Layer 6 of a small transformer language model trained on English Wikipedia (9 layers, counted from 0, width 64). Numbers have three digits each and are written without spaces.
In attention head 0, each number of a token's query is one row of weights dot the token's vector x. The head spreads its attention over the tokens so far by the softmax of query dot key.

Query weights of the head. A number n stands for (n - 500) times 0.0017.
q0: 499509630524550466337619438506474493521567586429407497423470570575581590444349379441473564541443543571562499345416561432480612350397435518496459447463528531472462530555550568541388457450518499
q1: 424550450601523580474468520435522387493501560498462476505484501491484513431446609427458540432660430550489399431595432459505638534642526473491528454498388567444469326476562435494428362546462568
q2: 478621522409506536596380603503290625499419484639502441440523408524546570563605576635466547512540491447410414661594488642570572582548475578514475472544438510639520444545486447394501628507498437
q3: 517507461439617509588381476412581465464531452586578438445585353505585435475592609503468477436453331366463557524598399590514408538515455453415442487400473541571562478504493454514585425504411542
q4: 308548470534478500569412628452396488539441524655508586543407434473470611514498497565544581601597484445414513634474590444463562688565539421554408488524560535528472434504480532447612627453459500
q5: 457560453467562409476406528518548504485599497552654507687533379471623534508539557511489537671525428442385447666513632590498448602507510532435328574457450433435654438423373505398474515387455427
q6: 494588614486617547463427409529453469591476560470562549468476476523521342520413493501588432397507553516584607489611497521410549595566481443574416612497468510470515607506479531520525514377680538
q7: 561468484370489405446415431582581552417641412549541500637505580427540518611505431472443498597365447406531402510498643545366513472573554518470427535415535434480622415452435549483480469420540451
q8: 456480500540647460474522498586433445352452570480507538446503550445402603569506518523464505432512462542495384506467486511379473524598490505515530502452507530450484543462495586488562431436403520
q9: 428453441428532374605399492328488458384642520622532465520501428502438715473643558521603622598405450462509375590491474589581423547659537497395489483406509458490472362497318487524411435532372464
q10: 366568560558478591647543445509476563508453322507411613385488438494491458428536489471603489363500640663460629525458411540549306625444630482585435472548425541478507537675430455350533468442470568
q11: 585419437423485569568401515345525521516540711560525440474509384638499394412450544594598631540647430432428485567620469547641449566388430545561455438633452431537445597534477445545360481625575453
q12: 546432449562341577496582481557384534547357727403381500345518574499463441495504520567505522387452585572559532408498440440484567398455490455546523409548493508433438582597614547650461593502473503
q13: 432460648552528542396588522512544343572371607383360609362477469641542411493341397500615505372609620599726612345494260294440617465432339610438550620423494597380424701564537585644406456506605639
q14: 538536519478518510439510512318608512484618465525435605543452523477460548612528433528505484543560474456498574451396644521484399516393567440543444454588432515459552430411633590428319472518491411
q15: 558432409544513493499412490470623431499573573459539541610537619423437516504460453557531454426359540539543405376530488458469535464500634495397565494457401445512476538505501547535409537479432460
q16: 585379833575571442397582545545529619799420366464292378427438537566502371536632263447304439321475558539745675621447209308343608452468546388348573391507620472452681390634578632531525780497444750
q17: 486518474403621617376442464523257657547633347598531451645383701533487563592608337525466541414538462252458451531635549562606408591458547507704667483490671855596551303536284624452509676559391493
q18: 531496437341448501619585486639575490565436671503456492562550477565428550495517477433297379542590490498515466578569379437634549502412519361575474494411633383607445457476466418530559492542397467
q19: 577494508461418549436521528494507453693486507565546501391560475395645443506297426450426505442441519592249595494571510588389439484518526565429369403653486577509532499637424555488437595550564470
q20: 606478593518404489499529552492406511306499659487416459436485498335478561478399461363486487535486517498405491495488448460599505600463317388497694387475343409493425414507597607368550477451371421
q21: 373601493522478437447466425513655511555555512432444512545437530565589446551386511485493393650456659487567585515514609522535508476478458376554561513430597480439605505490557538531478436434487489
q22: 460494438620480416469539384394507428617476516503589674452559466462530485499414447455486528499531610581460548491567585570444380406557539540505489544522568402402483564634301487509534390354444509
q23: 412485442531478379585513633485492484523369595556604507499559527407503464456525495490581403427565570438542514462429510487547554407565535494554563481389494544486419502460470580565641498316628416
q24: 594729458581573386381384358534550386544546591410553614483475490453452567616266433503518571735583424447577540388528524529279501511511398393334484531550669678414486538477705456586548315466597505
q25: 455690477584565518419428477534568587441483453536528568404605633457368573516543472368501377396597498497413527470452548510431411393578469413503534442587406574472470494494398689509494467584543481
q26: 607403327418327441672901579451825337565333594287480597283517483454447287468175752286574377331526713541474636269618267462587529393471404582411685495437378625457408750606703573442420178658348624
q27: 464439546448396425547535670569425522415429488435490426473566354463573504467484545563519495453387518560495368413419634412594493523487476535541463556484415600466434393281511429335471574527442427
q28: 409670751684904436206300417433403499701558478408500366584436444210594637611479184411383487691341418435730561600379419356298573645448406388463455530720761508365630433590686680589411686308549420
q29: 514521424347465560483402458395503664407584553537368572508427471523536569496477497595518560471515536465515494534553472505514431499460477509452538489457555451568508449421437453523445512629510522
q30: 540505497479575454494497568530514389401398543503455483502590460560492517498454464506415501397606382505445430598578486443603733508583527403562473560467480592710440493505464681515453517490503420
q31: 471657466494544598523615570556521523528549382497512296466587494524631503514618439406498400584549473459492421467519411549525414403520295533387583540616282486515353654428443494438388542479527506
q32: 466511353653370472448599517487552438546522555379420549474532491533314519487451545480404555430556530605589498525522477365382541585593515423591446434435526491447387449392558560508617432442381573
q33: 490518540449576436611438634467552517541554360551522473538497450435546443486624574519655481467486452451484481466526470483452429560478621559412470682452442516510595554626455419505616470526588511
q34: 372641522416473509524452460531435560504572495550604517653581467349623612358480558489551472689309428522470390387481617600571543316464443571492670395776563553441559420509554458583512550465583342
q35: 576517473437497424497484412628529544425469459475602433583623465581427410487570526567560451557438431421379429582434532606537363488414556533559508552617417475558649459412296493548601559364451492
q36: 568517457437479460619439510437551530542512536568453449594527390501519535541610503579507522638493386471442498549532398486521585525388534457529570408539463602545625498441496420506477571530516485
q37: 498512520488485498424481557527396467439563484464532527563434591651463502515546454448596523665577480474616537572430452494346485525405550500610427590591538372478552622633379440570421465340550466
q38: 394536424407547441702432525451480477495511432591486462543521447582386511436604682488664510589624473447392452617525574502622567591532519481530470481615503541612568427574544500524582427580568450
q39: 384501492424518500421654423523537415545472445419474623522475614477549416393490459495507427554520657521560583464458412359362456371375503463555416567555549579408418573494489470524452456463645558
q40: 492509559484481414663382607600336494578452478541489497511365385467495474435563558551566467534390450574368524541607397450548587528531559448497541469528460661625518468426547434508454597527608488
q41: 576491665294361607437605567620493394479477459455482652540391491451567460574418497506534409361468501456499594478467377466430592432517488538550518541559418505466524544581584479599409498562520536
q42: 555482380620449522612405749472505678527524575581536376487577558456563565420508636476479509473532436578420564432503507552449525542508443539442484418454424465527529475406443494714454401547364408
q43: 564559410497429503491518535473638550513597586492406498482385496454426471551504581506520534447452616504529534449545609538457563410504567565507486427515494393547593484415427556598555550538500402
q44: 486562559478581450523437448372663451471586397475514466600575432483516517560494526535516534528416429463442484585617554538520495505575518487548402561441492490565593469518428486477470626429556539
q45: 448507453463566426529417542498498649431610470533532474533513525423481647648543508474501508663527586484498445407394670570547465595416532532449410565502453368544432397440481528425536410505372459
q46: 548470547497427684662529562574463363487525483440542592544507391317472578391459554491494506415479445485399658410470488517561584472663548517461461475503328338452478588531507553428499500501427531
q47: 410575466497461498483490548537440450537399478484556655525453537559461661543455376400332527531566433518476523513408431413436515602506506540544496549499590615449444484450576564521511605380478558
q48: 451428556426515485506506556639397472500393457506657606456464435471552498605463476498537598507512443553417569635428543474486584520448486568599543504565525554487571477495547501418664434472372372
q49: 443598504513450509537564624430411563537410478499494599483455494375554512369551496476573372496506605473561606427453591499593513473401477598425600415457407366405471539573593450400557413481521445
q50: 534290511365489471483508613460593524666515579518504438456490471252595589637558517599391469517408592528513517487451505499514482641497542684388537477429522355581516469527486526392460406600392484
q51: 517456492736557421469544376419457448503513519576483409483512616570548422497490438462432568523541386388559394496503382466455450424544411520383470493507392499447462636465457435504488406414610608
q52: 489607624423350458430488477461498551594410516525434537447705422484473505364490404466435447471662439574443570613488505511401450439482411416448493477534649601508557396623431480615481625528589444
q53: 377431495741630467663482463503469604379586309391588406562510693383531705576402613531423538768546391508420643464360621382348478541449578392465258513446647849358410617350590593519544522534354512
q54: 500704493541536424546575512492601655517509528457505419419525545434546552571567621487313633626502498628411428623565532475458467413486280644420449480375474511354496578496429561537557470632574600
q55: 538485541603499454592642441336480501478471571278458566423611322588475363456524601299329540448421561530506515599627398377506304409555613667328603454523542564546481472657509428558559301418463524
q56: 479456442585606453442584463531472488612368442485467537347658402463550484483529467525555488586610436392483653537479603475426444430446457378445493463518502674466568490496431549545460543535518506
q57: 606366762357430505466738386524826408693390388338636474296696244595553289447375613366497445353530640479678411559446333471540386266451313514197643416572456483545450517680605464838483405612585530
q58: 532414541484476467463545548541340448596340624427418483475537571541493472580510575529550444390518464375482558617516462420528601438483431473452606500392490556507546586621531560622544469392514413
q59: 465806347583527560335400552388354606307553449513430734533452577394608656703681494586218552527363618556279727588755718489368462446285980517751441531418342903391209643477344495540434421598517385
q60: 411766290533573380496366434412465526360536624507498746606370354374603634610627694669671750679515549344492415448568702461722388450643374758649520575412488519316333564343551226326429485420534516
q61: 512656186540494593555312438576438394363505528587506423609379611383440735355429526612650522673609283464349351381436661696411536712455428255714583624500428473489537489330540486413433428382521555
q62: 399545457681643458447578540429488451658568432525528440563383545675468443688589463497405532506418552492512516428600534474553505512534672536597393587365593535533434642507461614577391390456482465
q63: 537751499503540593281324366515142616431613564623548679659496588556461622566700442588486519563432344563340530612558813524334385597468838330672454531522692538496544300488356377562591595436452221

Each question shows a short text with each token's key, already scaled and adjusted for position as the last token sees it. A number n stands for (n - 500) times 0.0032.

Then comes the last token's vector x. A number n stands for (n - 500) times 0.0096.

0 "l": 400493338489457478577456500464452506534556517516505514503478444479497510488551486481496526522527377536527471417481476489556471503474647720476468487470535473519500528460524502565501500504486505
1 "and": 519483414504468488586464494487472492490541548516503511498461447496497511488559483488494527515508415497487494405483491487556471480476634697481483502444528470515523522456493502491501500511474502
2 "s": 555504463516503497575469498505494473493527518522502516494465458488490513484547471492495520517535469447463500432484511475568466471491668692506471489427532475507521525461457502492502500510481498
3 ",": 554549508555494535564549487521486477492491496533498507483480458499531454494539474479494496484513510429501460502484550452529455486522683657482418508382528507492520525482443504481504500504501499
4 " the": 484566541694495583497509490577452517489505588493500507486497495493509436504504489482499509506501667607452523558518512458477460470476775709528493556430523482506512501495485501580500500504492501
5 " p": 368491626532590559567525483524468530507481550451504515491499469500522515518533502477501524509458532499499562487498570479570483503548679692452515513483476469526483513492551503542500500510485510
6 "il": 366498631627565591484500503565389508506500527506509490492495503502498578491508514526504472508515410578524560532493550501654484501511703589484505481499513486517493474522551499604498500494498509
7 "ot": 493510603515551553541474474519518534471504527483507499510468475460499514480546491502496505552541374527533538543484561475576477496450678643508495495441499489523502532473506502516501500511471498
x: 518516432526328427432337433433594697550914480592356441493450512407479604432598436581585521437393484471432427432598564673459508559549467528431523383406441467470430457488464557488512586525514451
Which two tokens does the last token look at most, in order? 3 ",", 4 " the"

0 "m": 427487381484495497564419496466464484569568462481507508505467472471484459492552483516498514543493391483487440469500438469556476487444736693473494532410510459527491514463481502560500500507473509
1 "and": 515479423503479485598429495484496481494537560499505513503451440465484505486559477477493520517497402520488472410506488488582464493454632699493499483444507483518526515453506502518501500513476506
2 " of": 566496437558499510577459523518472510499529506515498524454503440462537520499592483488497481522532470333462412416485528456544426499447632672489474586401571536500525534487483501551503500505505505
3 " the": 655591474690520581518485486562461516501520592487502521483488480480513445499523486485497514511494608479439454554508518457487457449437801733543505559424529482506518506498482501598501500504492500
4 " f": 481529582584538525588470495522527538531510493491499524468516453459503507500547483479498521515449677536417483463511563458584446503506700717498489553420515444522502497495496502633500500506488513
5 "r": 406461580441532467491396516531488572555553574495507471521511566477451508513521505496507570535459499610470476540513494500660470542506502576546612505582515428534518517504496500559500500486479510
6 "ig": 350471609592449503505517486507465539531505456437506499547470478454489471504489500487504435567514398516512533567506552460538434492305601638434583625437473490506515503519537503580499500500515510
7 "ate": 470468605549566546527479474527535518459498483496504508492475442448504553479555485478493490511527389593526541536490597454599457502421701659531470489440521508517525523483471502546501500510472498
x: 528482535450574467428282447395633642540871484656448486506462539548523603544532388533578614316519521492644491524503607588492439507499463539569532362533455427546499449432505552483481495538478469
To which token does the last token give the most attention? 3 " the"

0 "is": 416478384539476506545407500489556517522575451528500468491466429443516539476538469505497491537528425537515475457481445487533435500479707738449470509470539511503479557447416501498500500509486502
1 "e": 507457369479502500594424501471535514510539468517502483488480419480516525479540474463495503502554379420492442443474503470573441512488756682472444450439539530518512532476439502516501500511474503
2 ".": 489495485490503511528504513532508505492470588564498523435515396495499443486535460458488534430519482472510510445510535482563482493677651650486423415419555509508510547462471500546500500506503503
3 " O": 619516536572589506510479518476517477526465505485498534517496492547474486495541494467491528499492590582417490429454596468598437469526738682395468541448507469525495528477519502579501500506465502
4 "n": 464580547661579623576537528483457558499500564522490462480528469506499528508523497472501455525470624495446498461465556463555450514567759570439452514367497536506508512466479501505500500510491502
5 " O": 359456629556621547483492504492522481502459492451498533537490516543461513498530504465493512516455568526486525506462601466625439492495712658399494552461481472527497498490535502581501499504468502
6 "ct": 329532646561641561567500488524488492477492544495504522466494481498473574486560502493498515495498400525501544525477617496634479524586771736470464439487477504509493474495543501651498500506488505
7 "o": 500516606528539556580497477449481525508504511380511491493488593454503552485542510570507481530529376512508467524478548476552463526384564693533625597593495525513498509547503499581500500498479506
x: 536441389439546606476540526571482449471351305550418502544381456336451595518459607618420411431546526372492516710430598639472635671362520499673406484427411399618468501528310624565386628356505553
Which two tokens does the last token look at most, in order? 6 "ct", 5 " O"

0 "o": 412479351482455458611433506423524488547541442456504508501473449501503538480547486482495457483559436501521489444504489469584455483477686737409468536467511548511510518469481504555499500506475505
1 "k": 525468372542495470613436483479513508515516486489506524499465423451510530478551485481494515520507378531477448413493469480545472490478685646505482480408480512514510518456505503523499500513469496
2 "s": 586496444534501499613451498490517475497534502516503513487462427473497545479562470468493507510523463428450497404494517472587466464464685684494470485435520497511515526454462502539501500510476500
3 ",": 566558511568494541575559488520485468486490493538498508479478453498536456493546471470493494478513516410501448497480562444540449482524702672478404522369534514491523530477439504488504500504501499
4 " on": 490590524641557614546514514501489565510507543543491469483522489480517509504542490462500465540491606511441504479471552446527439516539771609484459514374526526506506526472446501532502500506496502
5 "e": 361517592570559606493527480501521527441498553501504465515483451543500487499504504444501477480534589672458516503480563464552439524531811784496473465561530483514533509488500501492500500500483502
6 " a": 365449586581527575493549484539482489451511499527498501502485410538507472504530483417495500478500445655501556516518575450501451534499755742463474471436548509506520533493447504620501500505505504
7 "u": 490464577604545636478604473519500544433417495450503484510503464506483521504497493455499410450579307549519511542507569457632412534376587744469506496525496559504528484508502501466498500501492509
x: 500535486486669556520364532389510484437576428607393534731501470494317493491508542684463409395620389664398383579478447347569395586663498521643546459517279438562657523469501611474539623577481567
To which token does the last token give the most attention? 5 "e"

0 "ed": 407441385493457479586459500507459510548540548514506505451487396465510516478564485511496493481531429524523465424481477479571473494495743656517496435439521505510515528488473502482499500507481503
1 " on": 529444395531512531575465520476488556552523545539493472476518486478508518502564490472501478545489404381495399435447505450529442515512760591484480490377523525509509528475457500533501500508492505
2 " an": 707559427630560563521492506517451508509518563507501514492506433528482415502504498470496513484433454397452409492468536446556463509473804668457484448431516531509517514504481501585498500499497501
3 " A": 634555510566548514538487498481504482517490489482501537511477446528524491498545491460497491485527586525430465455473590453538424511437620702391494581432527491514518528514506505565502500506485501
4 "t": 454559589666578592586554519470450508465504492527501544481509483463489519501535490498502449556559661467452475451447517456585455508432676642497508467369514529497502494491470499526499500507524501
5 "l": 423496628491603488520400534494533552531530481445495492517502552472486577510525508486509493570523513433488540451505499486582458518479390577500573545631504503503457442524544496564501500498510510
6 "ant": 352530620473605509620472474430461548506503503481507499484485479446481548488532495486498503513460398443488529526507559489587501502444658662501534458554466515518479491464524498602497500507483507
7 "ic": 493502623467574528553497473489460521486477513488503499490479466458495471487549481487499475540521357542545576541497569445547459490433744673503511484426474511520511515468503501552499500513473505
x: 500398414537515437406308598356567605478916536465521467381385494384651548523546422521422532438396479566401470485538708574458557593643496440444518395616516567549420476523528552471484498507549488
To which token does the last token give the most attention? 2 " an"

0 "in": 390461344481453437607393528433539465562531428492504511496470399445499496484555481495497486516493426558528492404493446443622457571444709701476502466365493529511539549481474505498498500512484499
1 "d": 522447365476489467640408504441437491546551515473504504500458386437498502488579472456497489521515391462474444407520492461584442511419719687490553463386507536512534537490495505572499500510494513
2 "s": 561489448552468501598439505538513490472541549528501513456465396461495537478571464465493502497515466397450519380501502463595445462514715767496469471450539494503521513442438499486500500511486504
3 ".\n\n": 535491494515496484527567467507499482496436633565496517471488410544490387491571482500487536448536490460491536425491571455501479494726672756451375412397526490496516542456494505425500500507474505
4 "H": 452492539585620538627498496473436564546497553469504531514499510487501543513572496485494547533445649527430486479466600457611452555527669707435494551388479505544514541463522504598503500507470506
5 "ow": 378529548635538541564507490624511576461451553453497501449508435419502530497531462467495478462547566536465528482514500457508417487502769797520467439416503563518511487475493502522497500516473509
6 "e": 330446724619571537514459507529539516473487444448501497514500517510491555492513481458503504486579418584515540504502559446581379496503798819455460522518556510516514526506491500632501500494478510
7 "ver": 457485574551598539523492480573559500418444564519502514466472515463473566479585478436494524497558354619523546554491579479613440498533782750537402348483516536508511506473481498479500500515465501
x: 547499579613449337467215492425674579586676480513587404557520390493401611478474599575420504359434449535664466530541559470426418558429475520571569443519526367473580293494467450382447340546444589
Which token does the last token look at most, and with what share of its attention? 3 ".\n\n", with about 50%

0 ")": 463494484482484470475491449542468522526506628568500521516483453534486280500510473516494618484511488474528476548450497451479442506714854718479367355340535405525526570461442505327504500501481500
1 ".": 483482503531474535500520481576485528489468652571495515437513375512512370497533460444490565407535463462518511448487534457493443519788747772457374352419568500507507564459475500435501500505499503
2 " O": 688559435592582496509469524498491483532453529482498553527498495570472459501534496434490564485490448551398461373436609463589408477580819731368442489445514461536495543476531502566502500506458499
3 "n": 612573480678579630594526538489459579513505595528487451483537471500492513511522497461502456535463616363421437432433543446547434527592853606427436485331502539510505510459461501484499500514488501
4 " O": 474469628586647544502486516483515475511459486437499542548489521557448513499534507455491518523440697606441502464444623460662427493502782703380490565452478460534494500489548502606500499505461502
5 "ct": 268545661604681562615496498528484494486503557495505528456492478496467597482576503490498521494499599474447524473461629496676473530610852801466449420485475504512491468495552501692497500508486506
6 "o": 355518628508556560610486477429483527515516512349515490492488619441508568482549514587510474541538414484471457512464540473567458532350586738544663624620494528517496510562508499601500500497475507
7 "ber": 458471565546578639483572455516512463477484558554506501500465500481466542479570490468491541511493246574501541617484679482600458547583814726482479408384482483507518518466497499529501500509472492
x: 501631535626393419436580563443731474489657578762575419385455369481373539439340500647492665450438495515606434485610541571424406558605434545442444533541510457453590373461456579432449622550353451
Which token does the last token look at most, and with what share of its attention? 0 ")", with about 60%

0 "mer": 439472407550505517619433476516489499561532461469506537471476449433530517482557486498494468502495452495536491423490520470521438489417680675449518477408486526526517513494500503517501500509491498
1 " of": 513431404495486499586455523494455516497530528493499524456498442463527498503588487486497478523528423378487411429481539452539421496449647670478501564394549563496532529501484501536502500505510505
2 " ex": 716521433573580562584467529493506517544504434497502483483490457452518541489516485504498497496429431417417451440455530439626436569481655718505479563497518484508494509495481499539501500505485502
3 "em": 616496497549566560579452522490481540554551410454500446513480534439492606489519491511503501577379596519437521489479516476591460530456674679518593593540490484517467487518486498634500500504482508
4 "p": 459539604600562553534503511512453548518521428463502460530477498476485602501504521476505431578480678507444465540492561485582456480381649599461527583517484500502485455500546500590498500500497506
5 "l": 307513616524609523556452500472511522544518508488502506508488527429461508485564505506495518547496585441442509486487573466581458524435660772493488537526511498518471496492525498684500500493487511
6 "ary": 365512625494579571542484477509483534477472568515506504498469488449485511470530479521495510537502431522473495555486554465551459491449766681501465420432502490522507494479470500492500500508479500
7 " m": 525472555465563541537501471509490511511511547477506515484496476478516472508541491503500528522360384497547560535514594453585463504542728740475571579432509445525515527502499502613501500502494512
x: 568523596462578528484307514544487591423467353539601497466430497474554553538426487582497484784487599337445555424524533715602449433611508583463435602493485622628432565433476475510439474390514392
Which two tokens does the last token look at most, in order? 6 "ary", 7 " m"

0 "ical": 396444391541515534599453499481484517565516540514502498465484491459526539475565479492496464520511411504534447422451503467546467466418821682518444483428498513523506503478464500537501500509479502
1 " M": 567525407556527497640464503433504513567529530458503518516488497510515470504547489478496505524401373495460470402464551452581453514522666767412533595408489476524510515482504502573502500505490508
2 "B": 578504471516532500595453479484520506534527551499501482530453513509524507494556483468496492559482486492466478440475590475539432493486597693396501525436501477537497483470504503540504500509478511
3 "I": 542508518552554499554456495516528515508493575495497500516457522505499491490577480487494505552509526489482474461477579472546442485503599638439483547401513481527501489472477503495505499517463505
4 " pro": 498546580574630578565501506515468499523513441508503518479485438462529583492531482498498499519427636537441533462463601445607436557495677701449553591418526511511511513507469502606502500509500499
5 "g": 370455635492535504474475503574491539525487501395500489522502483475453483510513505464503456530520532496479520516524571456569432497467606642414585513533453491524483476518570499559497500496507520
6 "r": 365491635443656509512442500557474539529476605478501495485490515460460536495585483489499569519527406510506489559498587457679444574585552751507510490539534509516503513496498500594502500505476504
7 "am": 484501555467594530553483465529538499469501508501506500504451456472506515482564483509495529531528388535532466511490569458550448511498680755483486484436510468520507529478460503506501500510467501
x: 443531367482415422471415498539581566470873469592298467615401395443376544446397469557464446384474618369389424514483496731404481486536631471535407448504504530565544550390553493498339510566439451
Which two tokens does the last token look at most, in order? 6 "r", 7 "am"

0 ",": 403411474460512501633504494457507489545536473522500490488474456479565497491547472468496460501548451467502455479452523436557437487522780742496418531380527530492515528498428506512506500504509498
1 " s": 559502359562498516605400546525499525495537530482499492494489468435474506491545467450495560523429407524427476383492474455635460545548660782537473503461552478512482551454440499592501500513473507
2 "k": 638513423650530519607399530574413525552529526492502481513490480459479522502525486449495574545421470496394439415508558469660474516560726666502506518446506461534483549455512502730500500498462514
3 "y": 677505496554546474606417510493500528503537468493506493533455467464486537477548490465498503533575616453396440421488513463626432552463648741488442554435531493518517526464486502577500499509462502
4 "s": 503542582506550502608451495536525478455554495538507509491449417447491570470566476487492517551540593469448521419491538470622474471499702709533467494449550468503495541453434502545502500508484495
5 "a": 484517582517539499590478473518467466491523419537504502538440427508521565486533473479494502520554535535492462458478552456567429507506652668415431457421543500516497554459429507530503499507480501
6 "il": 311496688523626538553442483512520492485518520520509522449470432450489576468553483510495482484504415591495522513500569477645472485419757763491513542492548449512515525461482500608499500506490501
7 "s": 491486580477562534522496468530565480418507520525505510496455412463496516469569470475489508534549433583529497515488593455563460470485730697485467464396527513506508537457415503484502500510485497
x: 562519545498435529567374448386629592509777400466412483497458553520408585530474414583505556358474744650654406555477581788464467600469482461459425436499506443590598476435458512483548489595557384
Which token does the last token look at most, and with what share of its attention? 7 "s", with about 50%

0 "ew": 382488392492487497607456543491435501538529504478502490475479480452500565485565474483495488518494381553511454407484481481627456494385642687512505539462505549514512528478507501607500500511475506
1 " Y": 554508365481513471627457518419489525564528493446503521511498504488491571493552488508500496563496333531483460432471498481594474497461650652475524653410482477523495504503515504659502500506483506
2 "ork": 623477428517538487610431501471481512519543483471502500499463471465504541486553483498496501539492460488445496388477513480575453493412643696499507546470502506515511516475493502557501500513470501
3 " C": 580479487499566477579456497453511523549494568441505546521492539481483531494544483502501510555516589578425482452489513479552459464423645664441521562424494465537496475486533502612501500510478507
4 "ity": 507497544493566498556455484486517501512500491455503517515459494465499499479547483509495493519539591496448521462474556459556445497449658744485494522453501496517515510487485502484502500510470500
5 " to": 364510593661552582569548492517474522484482511495497531467512467517505472501551479453497515470509566550477525513466519450540423516514742657476474484439520515507507544471481499527501500518482502
6 " C": 407481632490595507558492484478524520522475585454503532525485529494485513497551484494500515549508426434506499517487568467546447480472668732432515526423496472533501486484515503580501500509479509
7 "al": 508484578491590561505515499474454521528506466500498532471507497443482537488537480495497461509521334495559596566497575461609439501417630706450540596433524522489495524475486497675499500505507504
x: 513482520482284602447222585531378602467614576692802492503673403448381495491290589559483538497479407479493568450555609619571639485610482298487390597583372501524563551511487635494578510586571454
Which token does the last token look at most, and with what share of its attention? 5 " to", with about 50%

0 "2": 456471444490450481549445518455520483504538541528496497483477489508492510502555477485498509493533462475483525450497495477560446472481562712449470493489545506502505504472443500493502500509482509
1 ".\n\n": 485485488534468484538531478499495497506469591541497511481491442529491424495550489502492524466523480512499513458497538463508486498654614681464417437432515495497510524472497503440500500505482504
2 "==": 510489459537472543496532485564456498463488613550494509504495462554501477501516492486495571472510493507488546414481537499459466487652640691418417362454523489509497498479493503410500500502486504
3 "B": 586500494563559519577475507516499509536499522471500508487498477492509535494534493483499504510447573513425513425474551472583447513559710724456514514485492475521504501496525501591499500503494507
4 "i": 482499540499519521566488503517516568493531463435504503509500477491536618500494508488508457533543556508462510488506514497551500520493505531434536604511491525513475439530495503558499499506511507
5 "og": 411499611509521495523496508523534533510475493425506525478505500446484527496530514532503465527557533430463538529492535481595493493451587574471585540515435514497484497525535500499496500500513508
6 "ra": 391499596492574535523488500553504500515500420457496481527472495479479562485539492499494505513494449458510508533483579455605436554497530657462526502506487529497491519497465499524500500504484499
7 "p": 505505596519582512560477491494522506478490498451503502507475499474472580490544497465498506544478388528549503560496596472628481493417630595493501470508490504512489501490509500569500500507486501
x: 485663558439520306594270521423404429458373428618380483598509522509572579549561409438470476498427388580533265436590697697517515616342610527374533499410495312522611446385473542463399528412373486
Which token does the last token look at most, and with what share of its attention? 2 "==", with about 50%

0 " for": 434444430491494511535441516475502529526532545505496508469517477474499458500555490487498483513504434437518427465465502462525456493435634641506518537424549505502524535492462500520501500508493500
1 " e": 527514396569529540526440532524529514535520511480504525466505524469494538495529492523501513479524384412471484413473546481585461512478615698486522584517524462515507512501494499562500500501478500
2 "it": 649484429533542546588497511491469546485516548487504478501488494476492554497510496481502495555465458456456449458456533488584489504447681627508513506488500513512491499501491501555500500506491506
3 "her": 581534470581557541508457505553533526504511580526501489486486522468512500487555491475498519513529547423473457490473509488548451507467681632549457445484535490516516517493497500504502500511473496
4 " F": 479503563548551500553459495489539532537512508466498511502500504479503526495540493486498490535476626540449491479502580478537446486457572673466514623449502470515506473494513501614501500506484507
5 "ly": 416493592581561538546475501521489520490497493469501490505477473487502554485532481499499483518506539524478537498489528471593458498425613644506547581451502495514521494481495503542501500509477501
6 "ing": 406517591521578522541486486501522512481507489493501511493476444467507533486550491479495485521531471572493517505489581469550469497447613619500500521444503507506516514480492502518501500510483495
7 " C": 516506596506564509540494486484516523505476555465503525513490518488486527492542487494499506537507401443538510542492559474553459471453647661454511534450502482525501499483513502596500500506481506
x: 375449416547546518430291522561392640480546448555506536656459509428565579492346509474484498828484522550488405503483578561394560528458512464532503540442530469443508428508500569416506493432515448
Which two tokens does the last token look at most, in order? 7 " C", 5 "ly"

0 "ork": 390467342556459488623409511500485519545565549491504494473460439443500532480570480490495512521487400538513475377485475486600458495457765776521477471475511492519512532460477501537500500516462504
1 " to": 536461378495548496567457506492520518544519534523501526461499461479517475486581477459494526486495336399478347462444469447558426510471836692527427450421559507515507561476450499545502500518477500
2 " S": 636513462556538497615438505475495513511505502468497508538474503480472493489549470467492553552436492608421502400479519442555436531531615759433462549401512470520476519446452500555503500511467505
3 "an": 658530430728597552552448517539398481533494484470493513526510475513493483508439486481503493500437640513373447440451538450515395547464738717327534507446489555508498476486507501654499500498510501
4 " F": 469511609583586506584436487514563546545530508449497529496506486470506546493564490466497495541478723575417500440508632468552410498474610785449517658421498447523505452491520501665501500509478511
5 "ran": 354500642490597509542489504471534533566521415437494427560491492421476522512495512468502394565456556498470525475479593429592412577378490685413569657488460574501500491467533502577498500500486504
6 "c": 364525642496608502568527491514484491485504506480507558493483405504455600484555506500496461538533378426504522491477579515606495464472677648364501419444434544502471455488572502635494500498524507
7 "is": 522487600432537497562499495495471519493560405505496462536464442426449413497481479517497469586503348483558526526507514436485435499379730771410529544391497536487486542436423502594497500504498500
x: 531513344617389538540301638378460701563642535364617662444487436426409536505512583386568423434438495554390498603568440711467511546461541340212377503453559592536480672506479360506491542566468296
To which token does the last token give the most attention? 4 " F"

0 " n": 402504336512539521553444520517458557586567564491503480494517502472467474497521491505502524527476336424507411449474470483585483519497711662466538482458519477527475508473476499578498500505476512
1 "et": 547476379469531524581493530468475504501535493550505509480488451498501578487525486466495513498467314430474376416432486481609464484391735645496468467484555503514501529475475500594500500508484499
2 "w": 646456437523550490626468508522449528551542528461501477473486524474475555486579505504497530520501450503466511387502532503608493553540709704521493452522470528514486520517494502633498500504468512
3 "ork": 588492501502559513599463490527534520497527513496504481487465447457522553473564487496494507530487547424456509420476543488577466498505709694532456499465516481517500523479483502509502500512468500
4 "ing": 499567537578587540578466491513483522497502560525504503463481462452513527482569483481498498516535626465435501462479543471565468494425738617535451447445520507519518521477483501496501500515470499
5 ",": 467536494575489528532557479554516486474462538547501509467486437499529438485545470477492522452529550593500489511504555470532466477551725659515384456400540493499516519483448504488503500506489500
6 " in": 403505583547594614529547509553464519476506520535496493459506461484545554511546491469501474521454451693506579498504583461574432525560736681464480552411528528498523538492470501551502500504517502
7 "d": 503497626516541492537514494531399539488491548466502502487489407434497476496556477474500512540532436575541540535502586447531452491561761647475541415387506515512489562514505504558500500506506513
x: 540498440449710561677314531470439427502531675413454336500549403529604428494555437563511608671487473352470571467477549689340631554455683357505422630574521432546498481456435557424561542426535633
To which token does the last token give the most attention? 6 " in"